Layer 5 of a small transformer language model trained on English Wikipedia (8 layers, counted from 0, width 128).
A neuron adds its activation times its output weights to the MLP's output. To switch it off is to set its activation to zero at one token and run the rest of the model.

Output weights of the MLP neurons that the questions are about. A number n stands for n times 0.005.
n4: -54 -25 26 -39 -29 -44 -41 5 -2 -5 6 14 -9 43 -34 35 -39 -16 -26 -1 52 16 27 -10 -16 3 37 -27 -10 5 22 5 7 -5 -25 30 14 -22 -7 21 22 -27 -9 28 -19 -4 -9 -8 -5 5 3 -16 -5 -22 57 24 -13 2 -52 -8 -55 32 36 12 59 65 -41 -36 -1 -33 -19 -22 -13 -8 -9 -33 69 67 -2 -42 44 -19 2 1 -3 32 25 13 -14 -16 8 49 -20 3 -24 34 -4 -6 -18 -74 -60 8 11 -10 14 35 -8 -8 -4 20 22 35 20 4 -27 30 9 -20 8 9 -33 18 50 1 16 -32 34 18
n22: -5 4 -4 32 23 -35 0 26 10 36 -15 -12 16 56 -25 49 -40 19 21 2 -2 -1 -3 38 94 -62 -9 8 -36 -2 1 -1 -1 -33 -25 -2 -18 -27 47 9 33 -30 64 -43 25 -17 -61 1 8 -25 -9 13 -18 -34 7 2 -6 5 20 7 40 -14 -12 3 54 -17 8 24 -11 -39 -24 -26 -17 34 43 -33 -7 -36 13 25 19 -18 6 -6 -23 -20 -49 -19 0 -28 -29 -57 -9 -7 43 -23 1 7 88 60 -36 2 19 -25 14 -60 -57 -51 -10 26 -13 -7 15 -26 4 -2 0 88 26 40 -26 14 33 -9 -20 22 9 -37
n81: -57 -9 -46 -28 2 10 35 22 55 -11 5 -47 7 26 26 6 9 -20 20 8 -1 3 -22 33 -1 -20 28 20 -2 -19 -13 -18 40 5 -15 23 -8 13 36 5 -53 1 12 -73 7 -9 -20 -6 45 11 7 -19 7 -13 -2 -2 -2 -20 -29 17 3 4 10 -43 6 -15 -18 19 14 21 -28 20 -17 23 16 -46 36 -42 -27 31 -16 15 -7 -29 -28 40 16 -15 4 -3 -11 -14 -15 58 4 20 12 6 11 4 15 -2 -2 -2 29 -21 -7 -15 20 -19 -4 -3 5 -12 -11 11 14 1 -7 -14 -7 5 -34 -8 66 53 5 -37
n117: -17 58 6 7 43 83 14 -59 12 19 -8 14 0 -7 -8 7 -36 -13 32 6 8 -24 36 23 18 -16 0 13 36 -4 -5 24 -13 10 -25 -7 -6 26 2 63 -63 -14 41 -16 15 15 -26 -74 -38 -61 21 -1 -4 61 -39 51 -24 -63 34 14 28 38 -13 -25 -33 -48 6 -18 -47 6 -11 11 36 33 42 -33 -29 17 15 -21 53 -44 -19 -45 -59 -1 -10 11 50 -38 -6 -28 17 -32 -38 52 -5 -3 15 3 21 12 44 -10 2 -31 -44 -8 45 -27 24 -52 81 24 0 15 22 -58 29 41 -39 -44 0 -53 30 -13 -39 -21
n131: 16 0 -32 -1 -16 3 21 -7 1 12 21 -5 -2 -2 -12 29 10 -35 17 8 15 -14 8 -3 23 24 28 10 -15 16 -3 7 -28 2 21 18 27 11 -2 11 -3 31 -4 2 6 -12 -9 37 5 8 18 -10 20 1 -24 5 -9 13 -14 -43 -4 8 -29 33 29 -10 -13 -4 20 -5 28 16 6 -19 14 -8 -19 -9 -1 1 17 6 3 -9 -4 -18 -16 19 -27 1 -33 -12 15 12 13 8 5 -40 -1 -1 -25 2 -22 -47 -13 -2 -11 -13 -12 24 -22 -22 -12 -7 -9 -14 8 44 21 -6 -9 -7 -20 37 -16 -8 -14 -28
n151: 10 20 -48 43 -9 13 54 -70 -5 7 -6 -63 17 -25 -54 -28 34 -48 -17 67 30 23 -27 28 -38 23 37 -25 15 -60 -13 -48 -36 -44 -8 49 35 9 35 51 -9 45 -16 21 -38 -22 -21 -41 -46 -37 42 13 -7 13 -24 28 0 59 -35 28 50 49 -18 -9 6 -20 -11 -7 3 -9 27 -72 -26 43 -49 1 48 -43 -26 -22 56 60 9 45 -27 5 -34 3 10 22 19 -54 9 11 -21 -38 57 -57 -21 17 13 51 1 -43 34 29 -25 -7 43 -41 -16 95 -9 38 -50 -13 -40 26 -29 -1 27 -3 -16 36 9 15 -25 -17
n170: 0 -66 -5 -25 12 12 -13 21 -15 -2 -9 -21 27 32 -11 1 -12 -1 -2 8 30 -22 11 10 27 -31 28 -18 -21 17 -5 -14 19 -22 1 16 -45 -5 -24 -38 18 1 18 11 -5 -15 -24 -31 0 -13 14 -9 52 -22 1 -14 -4 -25 6 21 21 -1 -22 -30 12 40 23 28 -27 22 13 17 -26 8 13 -14 13 39 -22 28 20 -16 -9 -6 0 -15 -6 -16 12 -9 -10 23 12 54 -51 -11 23 27 -21 13 16 -5 -7 -17 15 2 46 -51 12 43 -3 17 -3 31 1 -10 5 10 -21 0 -3 -43 10 -18 5 -11 -12 -16
n187: -32 6 12 -17 9 -9 -88 -22 -31 -31 -26 17 -47 44 -46 35 -41 6 0 -24 6 -4 50 17 26 21 8 1 -67 -42 11 32 -45 9 9 36 -4 25 -29 -9 8 -60 18 31 -59 36 -26 -37 15 -20 35 37 -31 19 64 -23 -4 6 -12 -26 -32 6 -8 65 13 46 13 -36 -3 4 26 8 39 -7 -40 11 11 -33 7 -5 -20 -13 -15 -37 -15 -35 -34 -2 -47 19 -2 -13 -27 15 -34 60 -43 29 18 7 10 7 -31 37 -25 40 83 37 54 -21 4 5 16 10 12 -20 84 -6 53 -13 -8 24 7 11 -38 -1 -68 17
n217: 36 -21 12 -6 -1 38 -15 -31 -4 18 -4 -18 -3 -19 28 -10 2 30 -5 -13 -26 30 18 -25 9 -42 16 -20 11 8 26 -14 3 -8 17 41 11 -16 -3 36 -7 17 -3 8 10 -11 -8 -5 2 6 -17 10 -4 -8 -15 3 -9 -21 15 26 39 -9 -9 -18 -17 -20 -24 27 -24 6 26 -6 -8 -20 17 33 -29 -18 -26 -1 -18 1 21 9 -11 4 -18 16 3 15 11 0 -17 11 9 -1 12 -28 -10 21 18 -12 -15 2 -29 -21 -25 -35 -5 22 82 10 12 11 -8 23 -3 12 0 18 16 -43 14 25 -3 -7 -71 -6
n296: 40 2 51 8 -50 46 -48 -26 -28 12 -12 20 29 22 -5 14 -4 -58 -1 -1 10 -33 -22 -11 17 -30 38 33 -21 6 -57 0 18 -26 -15 -1 8 -17 1 10 -25 -33 31 13 -17 -9 -5 18 -3 -43 23 -12 20 -8 -36 2 16 -16 -23 9 27 -24 -4 36 -13 7 32 -13 8 24 -43 -20 0 53 3 5 -21 -23 12 -9 -5 -16 16 1 7 -5 14 -10 21 -4 36 -36 18 17 37 -6 20 -43 54 -14 13 44 -21 -37 36 2 -1 5 -11 -2 15 4 -24 7 26 28 -30 -20 4 -27 -27 -50 17 10 40 25 -55 37
n382: -10 17 -8 -13 -24 4 -4 39 11 -26 39 -22 2 13 3 -30 -5 2 23 12 18 -15 5 -6 21 6 7 2 51 -5 -9 -17 -3 8 -10 -3 12 9 -4 16 -8 -23 -6 27 -5 15 -6 -25 -43 -46 -83 -14 -25 8 -2 38 -11 -36 20 -2 11 10 -24 10 -18 -3 -40 12 5 -4 30 21 14 -17 -9 -44 8 -18 5 7 2 29 10 10 9 13 -3 22 12 -5 29 11 25 -24 12 -4 35 -21 4 8 -9 15 -8 -31 -4 -16 15 -17 24 -14 -18 -9 -49 29 13 28 28 -12 8 4 32 -14 6 11 -6 -2 5 4
n386: 50 -16 22 22 -21 25 3 53 13 -28 -42 -15 7 -3 42 27 21 -44 19 14 -16 -25 27 67 22 -27 19 -21 -9 39 -25 26 1 -9 5 64 12 2 33 35 -4 -56 10 -6 -6 -23 7 -35 -76 0 7 41 37 -56 -41 18 38 -27 -40 51 -21 -14 33 -21 27 -33 -24 -10 -10 -12 -22 35 4 18 11 -63 -20 -29 -7 -57 25 -10 8 -7 -28 -4 -25 -3 -4 -62 15 -17 9 -9 23 4 8 12 -20 11 -5 37 11 -6 57 41 13 4 29 -59 -15 14 -29 -19 -19 51 -58 -7 -31 -2 25 2 -4 21 8 10 -10 2
n404: -2 58 -18 -10 -81 32 12 -62 -33 7 -5 24 4 -4 15 39 -19 1 -18 41 0 -5 16 21 -11 28 23 -4 41 57 4 45 -29 -27 47 11 -21 -9 -10 -15 -28 -58 20 -75 22 -6 -92 -21 11 -1 62 41 50 -33 -46 16 -3 2 -10 -31 -12 -12 -13 35 16 -2 -38 45 11 -10 34 -10 19 -15 32 -17 -22 -11 -40 -10 24 19 -23 33 9 -12 -43 -29 12 -13 -25 2 34 9 -32 -19 6 -8 -12 -2 45 -9 7 -3 34 -28 -13 18 -16 10 2 16 -15 39 -20 18 -42 30 -5 -46 23 25 36 -2 19 23 -20 -22
n478: 1 -49 29 -20 34 5 -3 3 13 33 0 -39 -4 0 15 -14 -5 -4 16 21 1 -17 -13 23 4 -22 -38 18 22 39 -13 21 -10 4 21 -30 -10 -14 2 6 52 22 -51 18 -41 -39 6 -43 -9 -25 34 7 20 38 -11 -21 34 -39 -6 -1 25 -2 -19 -1 -1 29 39 -18 25 5 8 26 27 42 22 -89 -12 48 7 -12 17 19 0 -27 4 7 -38 -54 20 -4 -1 -24 31 -5 -10 2 17 -36 -32 -12 23 8 -38 10 -10 12 1 -32 12 24 -18 2 -28 25 -17 4 10 36 -10 -10 1 -11 -39 38 -3 27 8 -11
n487: 34 -30 13 -20 -1 -5 -13 16 5 10 -12 24 34 18 17 33 1 -1 -3 -16 15 -14 15 -9 -13 -15 -49 32 -3 -22 12 -5 -37 -3 10 1 -33 39 13 -16 8 -26 -24 -41 -4 26 19 -8 36 -27 -27 38 -13 -11 -28 12 2 -7 -12 -21 18 -18 1 1 -29 -14 22 30 -27 -14 -32 21 -2 9 -14 7 -5 12 5 -1 13 10 -2 1 -37 50 -8 2 -12 -30 -15 9 -5 22 -33 19 -21 3 2 38 33 3 9 -43 3 -4 21 1 31 79 8 -24 23 41 -24 -25 18 -31 -6 8 21 -43 -22 4 -9 12 -3 29
n506: -14 -27 -41 40 -19 16 -2 -13 7 1 -30 -22 -1 64 -33 1 -1 37 8 -21 -35 -11 17 1 -9 -30 23 40 -41 5 10 -3 -49 -15 -19 -38 18 -9 39 3 -5 18 -23 -30 -5 33 -5 -8 -39 -9 43 38 -25 -5 13 17 1 -49 -9 3 24 39 40 -48 1 -13 -1 -13 -60 35 -38 -6 26 36 35 -34 -14 21 7 30 37 31 -1 13 -10 8 -34 -26 -12 -1 -6 -11 -34 -1 -9 -17 29 34 -17 8 17 -3 6 21 39 34 -7 -6 -22 -16 11 50 63 4 4 -44 -7 61 -8 -27 20 -28 6 -15 -19 -17 16 -16

Each question names a token from some text and the token that comes next. It shows the activations a of the neurons there, in the order above. A number n stands for n times 0.029.

Then comes g, the gradient of the next token's log-probability with respect to the MLP's output, scaled to length 1. A neuron's effect is roughly proportional to its activation times (output weights . g). A number n stands for n times 0.004.

" T", then "e"
a: -4 5 -6 -6 -6 0 13 -5 -1 -3 -5 -5 0 -3 22 -2
g: -37 -13 18 16 5 39 8 17 5 -19 -13 17 20 44 -6 -20 13 -9 -21 -6 42 -2 27 3 10 20 4 15 2 -27 2 -8 -12 32 -35 -27 -1 9 9 1 -14 -42 12 -29 -70 32 -16 -24 -1 -21 0 3 27 29 36 20 42 -18 8 6 19 -1 18 11 20 -13 33 -4 -18 -35 10 -5 21 -34 20 -33 25 23 9 -35 18 -25 17 -4 -13 -9 -16 -9 -16 9 5 16 24 7 -23 31 5 20 -77 7 16 13 -6 -16 53 17 -9 -13 16 14 -5 -26 -2 -4 -19 -27 -23 -15 -16 5 -20 40 -15 -27 -17 1 -3 -12
Which two neurons, each switched off alone, lower its probability most, in order? n487, n170

"om", then "ent"
a: -6 27 24 -3 -6 -1 -2 0 0 0 0 -1 -4 55 -5 -4
g: -8 -7 18 -13 4 -23 -1 14 -10 35 -7 -19 -16 50 -10 -18 -15 -29 -31 -9 7 18 -17 3 49 -19 -10 -11 9 13 11 25 -5 8 -28 -7 -23 21 -15 34 -12 -18 28 -22 50 -2 -9 -20 28 22 8 6 -31 8 -25 -28 -19 39 27 9 25 6 5 -19 25 -7 1 -16 14 29 56 21 16 -12 18 -29 17 -5 21 15 14 8 29 -40 -1 -41 -21 6 -13 1 3 11 -16 5 -16 -25 -65 31 7 31 -25 -1 28 -6 -12 -42 -17 24 36 -20 -14 -19 -25 8 22 5 3 10 -43 -6 -9 11 22 -34 29 -2 10 -31
Which two neurons, each switched off alone, lower its probability most, in order? n22, n81

" to", then " in"
a: -3 -1 -2 5 22 -6 21 21 45 -6 -5 -3 0 1 -2 -1
g: 4 -49 20 -23 -15 25 -7 2 -10 -13 32 21 -16 -15 3 28 19 -37 -8 3 7 -2 -11 -13 22 15 32 -12 -12 28 34 -11 -16 18 6 14 -2 -24 -36 14 -12 -19 -28 1 9 -27 28 14 27 47 -13 13 31 -16 23 7 40 -27 -34 12 -1 -12 31 6 16 -19 -12 4 -5 9 -34 0 13 -12 -32 0 15 -7 12 11 8 -11 -8 -21 27 11 9 -26 9 13 4 9 39 4 28 16 -64 -18 -8 -4 -5 10 -19 0 34 -9 37 -7 -15 -31 -41 -16 7 -8 -4 -38 16 -14 -34 -10 -20 49 -12 -30 39 63 -15 -24
Which neuron, switched off, raises the next token's probability most? n217

" A", then "s"
a: -3 -6 50 -1 -2 0 -5 0 0 -5 -5 -3 -1 -1 3 -6
g: -20 54 15 -26 13 -17 -7 2 81 -6 -20 26 15 -50 6 14 5 -14 -36 -6 -15 -24 37 2 -7 -9 17 -13 11 12 -41 2 -9 17 -12 38 13 -4 -19 25 -3 0 1 -1 -40 1 -16 -26 26 -2 3 -8 36 -23 14 4 -17 -15 -3 7 15 -27 -22 13 7 -30 -35 8 -10 -8 13 13 14 34 -40 12 -7 -14 -33 -38 12 2 -5 20 0 27 10 52 13 -21 20 -10 9 8 -27 54 -43 2 -7 49 -16 -33 18 32 -7 8 14 17 5 8 4 -8 -17 -6 -13 1 19 18 -20 -26 -4 -17 9 -8 -20 36 -22 9
Which neuron, switched off, lowers the next token's probability most? n81

"\n", then "S"
a: -3 0 -5 30 -2 -5 -2 -4 -1 -4 12 0 -1 4 -5 -4
g: -16 -25 5 -8 -10 29 23 -27 39 -19 30 50 11 -27 -50 26 40 -28 37 23 0 18 -2 -3 -27 -10 13 15 0 -24 47 12 3 4 -5 -23 -35 -8 8 1 -13 -1 9 20 -6 -53 -10 -13 -20 -15 3 7 -25 37 7 -28 -3 13 37 14 10 8 -68 -19 -11 -31 13 -21 -23 -1 13 25 -17 7 1 19 -39 12 -10 -17 48 -4 3 22 -3 11 -1 -37 -3 6 0 -21 54 42 4 6 -26 -9 -7 -18 -6 22 12 -1 -5 23 -7 2 30 19 -17 -29 -11 3 -11 -22 -35 -7 29 7 11 -6 13 19 -11 14 -25 25
Which neuron, switched off, lowers the next token's probability most? n117

" the", then " L"
a: 0 26 -3 -6 -5 -4 -6 -6 -6 20 28 -5 -6 -5 -5 -3
g: 29 -52 -23 -41 -15 -4 9 -45 -14 -1 19 20 -9 -42 29 8 -7 21 23 -26 -22 2 16 16 32 -2 -1 -3 12 -13 1 20 4 8 -25 11 -18 1 11 -1 -1 27 -43 4 -1 12 -11 1 -4 -17 2 -10 -17 2 -22 24 35 -11 20 26 5 13 40 34 -1 -3 10 24 -57 39 3 11 -47 -11 45 2 0 13 0 -45 27 5 -12 20 11 -12 -22 1 14 -8 5 -17 23 -39 -11 9 -15 2 -25 -33 -16 -21 -31 -30 -39 -16 -27 2 29 12 29 26 47 25 40 8 9 -15 -17 -3 1 -21 -5 -9 -3 5 31 46
Which neuron, switched off, raises the next token's probability most? n22

"ph", then "on"
a: -6 12 48 -6 -1 0 -1 0 -2 -2 -3 -5 -6 80 -6 -4
g: 34 -15 55 -12 32 3 -8 9 27 -24 9 44 -11 -10 35 20 -33 -5 -25 29 -23 20 14 -14 -34 3 31 -32 33 20 26 -3 -27 -1 -4 -56 13 -1 -4 17 2 -3 2 -4 25 -10 30 29 -29 22 15 38 -20 6 5 35 26 -18 22 -17 15 -8 -29 -49 5 3 10 -5 20 -27 30 4 -7 11 3 -5 7 6 4 42 38 -1 8 -20 14 -38 -4 -35 -19 -11 4 -3 19 2 -11 16 -4 -36 -25 11 8 -15 -32 -20 -9 -17 11 -29 -17 -16 -3 -12 14 -22 -2 -39 12 11 -15 -48 51 -23 -22 -6 -8 -5 13 22
Which neuron, switched off, lowers the next token's probability most? n478

" st", then "r"
a: -1 14 -6 1 -1 -6 -6 -1 -3 45 0 -3 64 0 11 0
g: -5 18 4 -37 31 24 11 -53 -11 13 -20 8 36 -2 -20 -22 13 37 -10 -2 1 -14 16 -25 4 -20 1 -16 21 -3 24 18 12 -15 -11 2 -42 34 -19 -19 12 14 31 5 47 -21 -27 3 -10 -20 2 40 35 5 10 -28 27 23 7 -20 -45 11 -8 -7 8 -32 -30 2 -2 15 34 37 -10 7 -18 -12 33 5 -12 -9 11 -15 -12 20 3 16 -27 24 -43 7 -47 0 -43 -12 -21 33 13 61 9 -4 26 -6 -6 -27 -6 -17 -8 -34 -38 7 -2 -2 -10 17 -10 5 -6 15 19 -16 40 -13 40 22 8 6 -8 -26
Which neuron, switched off, lowers the next token's probability most? n404

"h", then "ou"
a: 11 17 11 0 -1 0 59 0 -6 -2 -1 0 -1 21 18 -3
g: -5 -8 -20 -23 -33 3 8 31 -2 18 4 9 -7 -15 -25 5 23 8 10 -25 -15 -17 31 24 -4 12 -34 -20 -21 18 -37 17 18 -20 21 -10 -18 21 -25 -46 -34 -23 22 5 28 81 -15 -8 -19 -17 2 -19 0 13 -19 -18 12 20 1 -18 -5 8 -18 12 -26 1 32 -23 -3 18 -13 -14 -35 11 13 43 -31 21 4 25 -6 2 2 44 25 -7 57 -40 28 2 16 22 24 -8 2 -4 18 -20 14 8 -32 7 4 -5 -22 -32 26 -16 -7 3 -8 18 -35 -16 -39 45 3 -4 -2 40 19 4 22 -9 -32 30 -11 7
Which neuron, switched off, lowers the next token's probability most? n170

"ia", then ","
a: 16 -5 -2 -3 53 -6 53 0 -5 -3 20 -5 0 1 7 -3
g: -20 -21 -19 -8 5 -29 -38 20 4 1 -45 -14 17 -37 -17 2 25 -14 17 5 -18 17 5 -5 -14 -8 -22 -28 36 -9 7 7 -19 -4 54 11 5 7 33 8 -61 1 -2 -20 -28 -2 -39 18 14 24 6 24 18 -10 9 -13 -12 15 -6 62 27 -19 -16 -7 21 -45 4 21 22 -20 57 -2 0 4 10 8 -23 -3 6 26 7 -19 5 31 30 -9 8 19 -7 -18 5 -38 -2 2 -2 8 0 7 -33 8 53 34 12 42 21 -18 -4 -4 -33 -7 10 -3 -24 -19 38 47 -21 -6 -24 19 -14 2 -25 -5 5 -2 -25 -18
Which neuron, switched off, raises the next token's probability most? n4

"an", then " ("
a: 17 -3 12 -6 45 0 35 0 -1 -4 20 -4 -4 -4 -6 18
g: 40 5 -32 -5 -22 21 -27 -46 -6 10 -3 16 -26 -11 31 24 -15 -26 25 -6 -36 -46 1 -12 -5 9 -37 20 11 2 0 -20 3 17 -2 22 7 22 -13 -3 -3 -18 14 3 13 -18 3 -34 2 -18 -8 -2 3 -44 -16 38 18 -48 -6 -14 -20 0 -12 -21 26 13 -13 -16 -4 -3 36 30 28 32 13 -13 -5 -18 -34 30 -10 -22 6 -15 38 10 -9 -38 19 -15 -20 6 43 -15 16 43 8 16 -28 1 4 8 -25 -4 -14 23 28 -19 14 19 -23 16 2 -44 44 31 -2 0 -6 6 -1 -1 -33 63 33 8 23 14
Which neuron, switched off, lowers the next token's probability most? n131

"ian", then "g"
a: 13 0 -6 -2 36 -3 28 -2 -6 -5 -5 0 0 -2 7 3
g: 20 -22 33 16 -7 32 38 5 -2 8 7 -4 -6 -13 0 27 -64 6 -8 -33 18 -22 16 8 -25 -1 18 21 -11 50 4 -29 9 2 -13 6 -5 -18 25 -22 19 14 -15 19 3 -28 13 -21 9 4 14 18 -28 19 -18 16 -32 11 -6 -6 -27 -7 21 -28 30 14 0 28 -21 18 -6 6 -71 15 2 -2 -15 8 -1 -3 -17 -15 24 -49 5 -18 -25 10 15 -2 -24 33 4 7 -2 -15 38 2 20 56 10 3 27 -27 2 -9 -5 -13 -57 0 22 32 33 37 -10 23 -26 -13 -14 -9 -8 35 -36 -35 -3 -20 -3 -15
Which neuron, switched off, lowers the next token's probability most? n170

"her", then "an"
a: -5 -2 1 -3 1 -2 -2 0 -4 -4 -4 -2 0 -5 -5 -6
g: 26 -15 10 13 10 51 37 0 13 2 -1 -22 -15 3 -5 -11 -12 23 -16 -21 9 -10 -35 -18 -1 -3 9 26 25 23 30 -21 -5 -7 -19 -13 23 11 6 6 1 1 1 1 3 0 3 10 6 -45 -17 44 20 6 -21 -37 -5 -53 -33 -14 -1 34 26 10 1 -46 -32 27 -14 4 -14 -34 16 26 47 -28 -6 1 10 30 3 15 -17 2 -7 0 -9 -30 -12 -52 -8 13 -9 -19 4 -57 19 -26 7 18 10 -23 -4 26 18 16 -18 -14 -2 -16 45 4 -5 13 26 -42 -45 13 32 3 39 -9 -13 -21 43 24 15 17
Which neuron, switched off, lowers the next token's probability most? n4

" that", then " w"
a: -2 -3 -4 48 19 -5 -1 -6 82 -1 1 -3 -6 -6 -5 -1
g: -30 19 -10 -47 8 17 -13 -19 27 18 4 32 44 -1 -3 -30 36 -40 -15 -32 -16 9 -34 7 -3 23 13 17 11 11 6 13 10 11 -12 -13 2 -47 -30 8 38 -9 18 21 22 9 24 34 28 3 8 -5 -35 -9 0 0 16 -4 0 -15 -35 -53 16 30 0 -19 25 2 17 1 -23 -2 40 11 -48 9 5 -2 -10 -1 6 -1 -10 -4 -15 12 -14 -11 -35 -10 -2 -4 -14 12 17 -6 17 43 15 -22 -29 36 -11 7 6 17 -3 -12 39 31 26 -10 -18 -17 -21 20 -22 -7 -12 3 41 -19 -32 -46 -20 -19 -20 60
Which neuron, switched off, raises the next token's probability most? n117

" A", then "pp"
a: -5 12 28 -1 -4 -3 34 -6 -6 -1 -5 0 0 -2 -4 -5
g: 25 -20 40 -23 17 -12 1 23 -6 -9 0 7 12 19 -2 0 -49 -15 -16 -23 -17 -21 -1 33 20 14 22 -2 4 -9 4 0 3 -50 40 58 -39 -16 8 -10 -29 23 1 23 -14 -8 -24 -26 7 1 -4 26 9 51 -59 29 -24 -3 -25 32 -42 -11 -9 -1 -16 44 29 -10 23 8 -10 -43 15 -22 -29 -23 5 -15 -6 30 -2 -17 26 16 8 8 -5 11 18 16 24 -6 -23 14 -27 -37 11 0 23 -3 1 -40 4 -5 8 67 17 -24 3 -14 11 2 18 -17 -19 0 14 -2 24 20 -9 10 -9 -33 2 12 -11 0
Which neuron, switched off, lowers the next token's probability most? n170

" the", then " r"
a: -1 47 4 -3 -6 -5 -1 -2 0 25 9 0 -2 -4 -6 -4
g: -24 10 32 2 1 11 -27 -1 17 8 -24 41 -2 41 -13 24 -31 13 -10 21 -10 10 50 21 6 24 -18 32 4 -36 28 12 2 4 -10 -14 -11 -43 33 -17 7 -22 10 26 -18 -5 -33 -12 25 31 -6 16 53 -3 13 -38 -4 18 -6 4 -19 1 -4 -17 2 7 -14 21 -6 1 3 2 23 -45 -4 23 -58 17 -3 28 -32 -31 11 -29 4 -9 -6 -5 -2 6 7 41 -29 55 12 4 4 -1 9 -16 -4 41 -9 11 -1 3 0 -37 -23 -9 2 4 -41 -1 16 8 -7 -10 22 -55 -38 -14 7 18 14 -30 8 -39
Which neuron, switched off, lowers the next token's probability most? n22

"4", then " R"
a: -1 -6 27 0 -3 0 -6 0 -5 9 -1 -2 -3 -4 33 47
g: 21 -9 7 3 -17 -31 -8 -14 -2 -5 -12 26 8 4 10 12 -48 -25 15 8 -9 -29 39 2 38 -5 -15 25 -25 -26 9 45 -45 27 -10 5 7 -12 23 -38 -14 5 -35 11 -22 31 -14 -6 3 41 -7 6 -15 -8 -15 19 15 -1 21 40 -43 24 -17 7 -37 -10 -2 10 -3 10 5 -19 -33 5 50 27 -1 -5 -22 -42 -7 2 15 48 -11 12 -13 -1 -6 9 -5 -16 -6 16 0 15 -10 -16 -15 -32 -27 7 -15 -12 -22 -16 -30 36 7 12 16 21 52 54 25 16 13 -1 -1 -25 41 -32 4 2 17 -35 23 -21
Which neuron, switched off, lowers the next token's probability most? n506

"z", then "h"
a: 36 29 26 -5 -4 0 44 0 -6 -6 0 -2 0 -6 -6 -4
g: 0 -17 22 -24 22 6 8 -18 -13 -7 9 30 6 26 12 9 30 -9 15 27 4 -17 8 21 7 -23 -4 -34 -14 6 -4 -18 5 8 -3 13 8 14 20 34 -14 1 15 -5 -7 -31 21 -39 11 -18 8 29 -28 -38 -32 -33 -22 49 6 6 -30 2 4 -11 21 24 32 4 42 2 6 -16 -46 -3 1 -8 -27 9 -22 -4 15 -5 -15 -45 -5 37 -7 -1 -20 -4 -2 15 -11 15 -22 7 13 29 -15 -40 11 -17 -15 -3 47 -25 -33 24 -24 -24 12 -10 8 27 46 8 43 38 -14 -2 -41 46 -26 -47 11 -35 28 4
Which neuron, switched off, lowers the next token's probability most? n4

" he", then "ad"
a: -2 -6 1 -2 -6 -5 58 -6 -3 -5 -5 18 -6 0 -6 -4
g: 32 2 23 17 -7 -2 30 -7 31 34 22 6 23 -17 11 -6 -1 -16 -15 -11 -12 -11 -11 1 -42 -26 -10 2 6 -5 7 -17 54 -30 -21 -34 1 26 16 -43 -6 -20 -41 8 -25 5 0 -29 -8 -37 1 5 -1 -9 -23 -10 4 -2 12 0 2 21 31 -14 -4 -58 -3 18 14 20 -15 -73 26 5 21 18 -25 -4 8 16 -10 40 -8 -14 43 15 5 -40 43 2 42 5 16 -23 5 -25 -3 16 -7 39 0 41 -22 -25 20 3 -4 -37 18 1 28 29 22 41 10 -15 -25 3 11 -29 -7 5 2 -14 -9 -13 8 -11
Which neuron, switched off, lowers the next token's probability most? n187

"es", then "."
a: 44 0 0 0 6 -2 34 0 -6 -5 -2 82 -4 -3 -1 -4
g: 42 19 4 -3 -17 -4 1 3 -8 19 14 -7 16 9 36 33 13 25 23 -22 -12 -19 6 -3 17 -26 12 3 11 20 4 24 -15 10 5 4 -7 -19 20 -50 -20 -12 -23 -33 -37 -29 31 -1 -1 -14 14 2 -21 6 13 13 44 -3 -20 22 -3 -45 3 11 2 -60 -2 19 -24 31 1 -13 -13 7 35 37 -5 -39 -46 38 21 7 -7 18 4 -1 -14 18 -1 20 -27 -33 -12 23 27 -12 0 -16 -12 -5 14 23 -15 32 37 44 -5 -7 19 9 -7 -40 -42 14 -34 11 19 12 23 -18 31 -38 -19 -13 -17 -21 -43 -14
Which neuron, switched off, raises the next token's probability most? n4

"'s", then " first"
a: -4 -5 -6 11 -3 -6 24 7 -6 -2 18 -3 -1 -5 -5 -3
g: -38 -6 -52 -52 -3 3 19 -1 -13 -21 23 36 -9 -7 -27 -17 -22 -7 -43 11 3 -8 35 -5 4 -1 12 -1 -53 6 -37 -7 18 -10 13 -24 -11 28 -27 34 34 26 19 13 56 21 16 28 2 -14 -2 -29 25 12 -1 20 -5 -24 -35 -3 -20 12 5 35 -50 24 -20 -2 -9 -21 -12 27 41 -26 15 8 3 -17 10 15 -1 7 -15 2 19 -34 -5 9 5 -4 -19 -16 8 -24 9 -14 -2 -10 2 8 -4 34 11 6 30 -8 39 12 25 -28 23 10 -27 -10 -16 17 18 7 1 10 33 -14 4 44 -5 -49 23 -30
Which neuron, switched off, lowers the next token's probability most? n382

" per", then "i"
a: -6 0 0 -1 -5 10 -4 9 -2 -6 0 -5 -5 -2 38 -2
g: 47 -19 21 -22 -23 -15 -22 15 -36 0 23 -5 -32 41 45 5 -20 25 16 37 11 4 1 -32 -23 1 4 -6 -3 14 -3 32 2 0 14 -30 -2 0 5 -30 27 27 -10 -21 26 20 -37 23 -5 -2 -9 -4 -12 19 39 29 -28 11 7 10 2 23 -18 20 -9 -37 -27 -13 8 -17 -25 -11 24 -13 66 39 -3 22 0 -10 -37 -12 -9 -11 12 12 8 55 -6 -7 32 -1 -1 23 21 -47 -52 -15 -8 -2 1 -29 24 17 -19 -4 -2 19 -43 -7 6 9 -14 3 -11 20 -16 -1 -24 -13 -18 7 -12 12 -16 -45 28 8
Which neuron, switched off, raises the next token's probability most? n151

" comp", then "any"
a: 0 0 8 -1 -6 -6 -1 0 -2 -4 -5 -4 64 -5 68 0
g: 45 -6 -15 -15 9 63 -5 -30 -14 -1 -20 -12 -29 -23 -6 26 -4 0 38 -1 -9 9 9 41 -18 6 -46 -21 3 9 39 -17 -8 -27 13 41 4 -11 -17 -7 -2 -1 -41 -38 -17 15 35 24 13 9 16 -23 6 -23 38 8 18 -20 -8 -15 -11 -22 44 5 4 15 17 -34 -19 -2 3 18 -48 -21 -3 2 11 -20 2 -42 25 -50 16 -4 -1 -32 13 19 -8 5 -13 -8 -10 7 -17 -13 -7 9 -6 -3 20 -1 27 -7 -2 10 -22 -14 22 27 35 32 4 -16 12 -6 -39 -4 21 22 35 -56 7 -8 23 36 16 22
Which neuron, switched off, lowers the next token's probability most? n487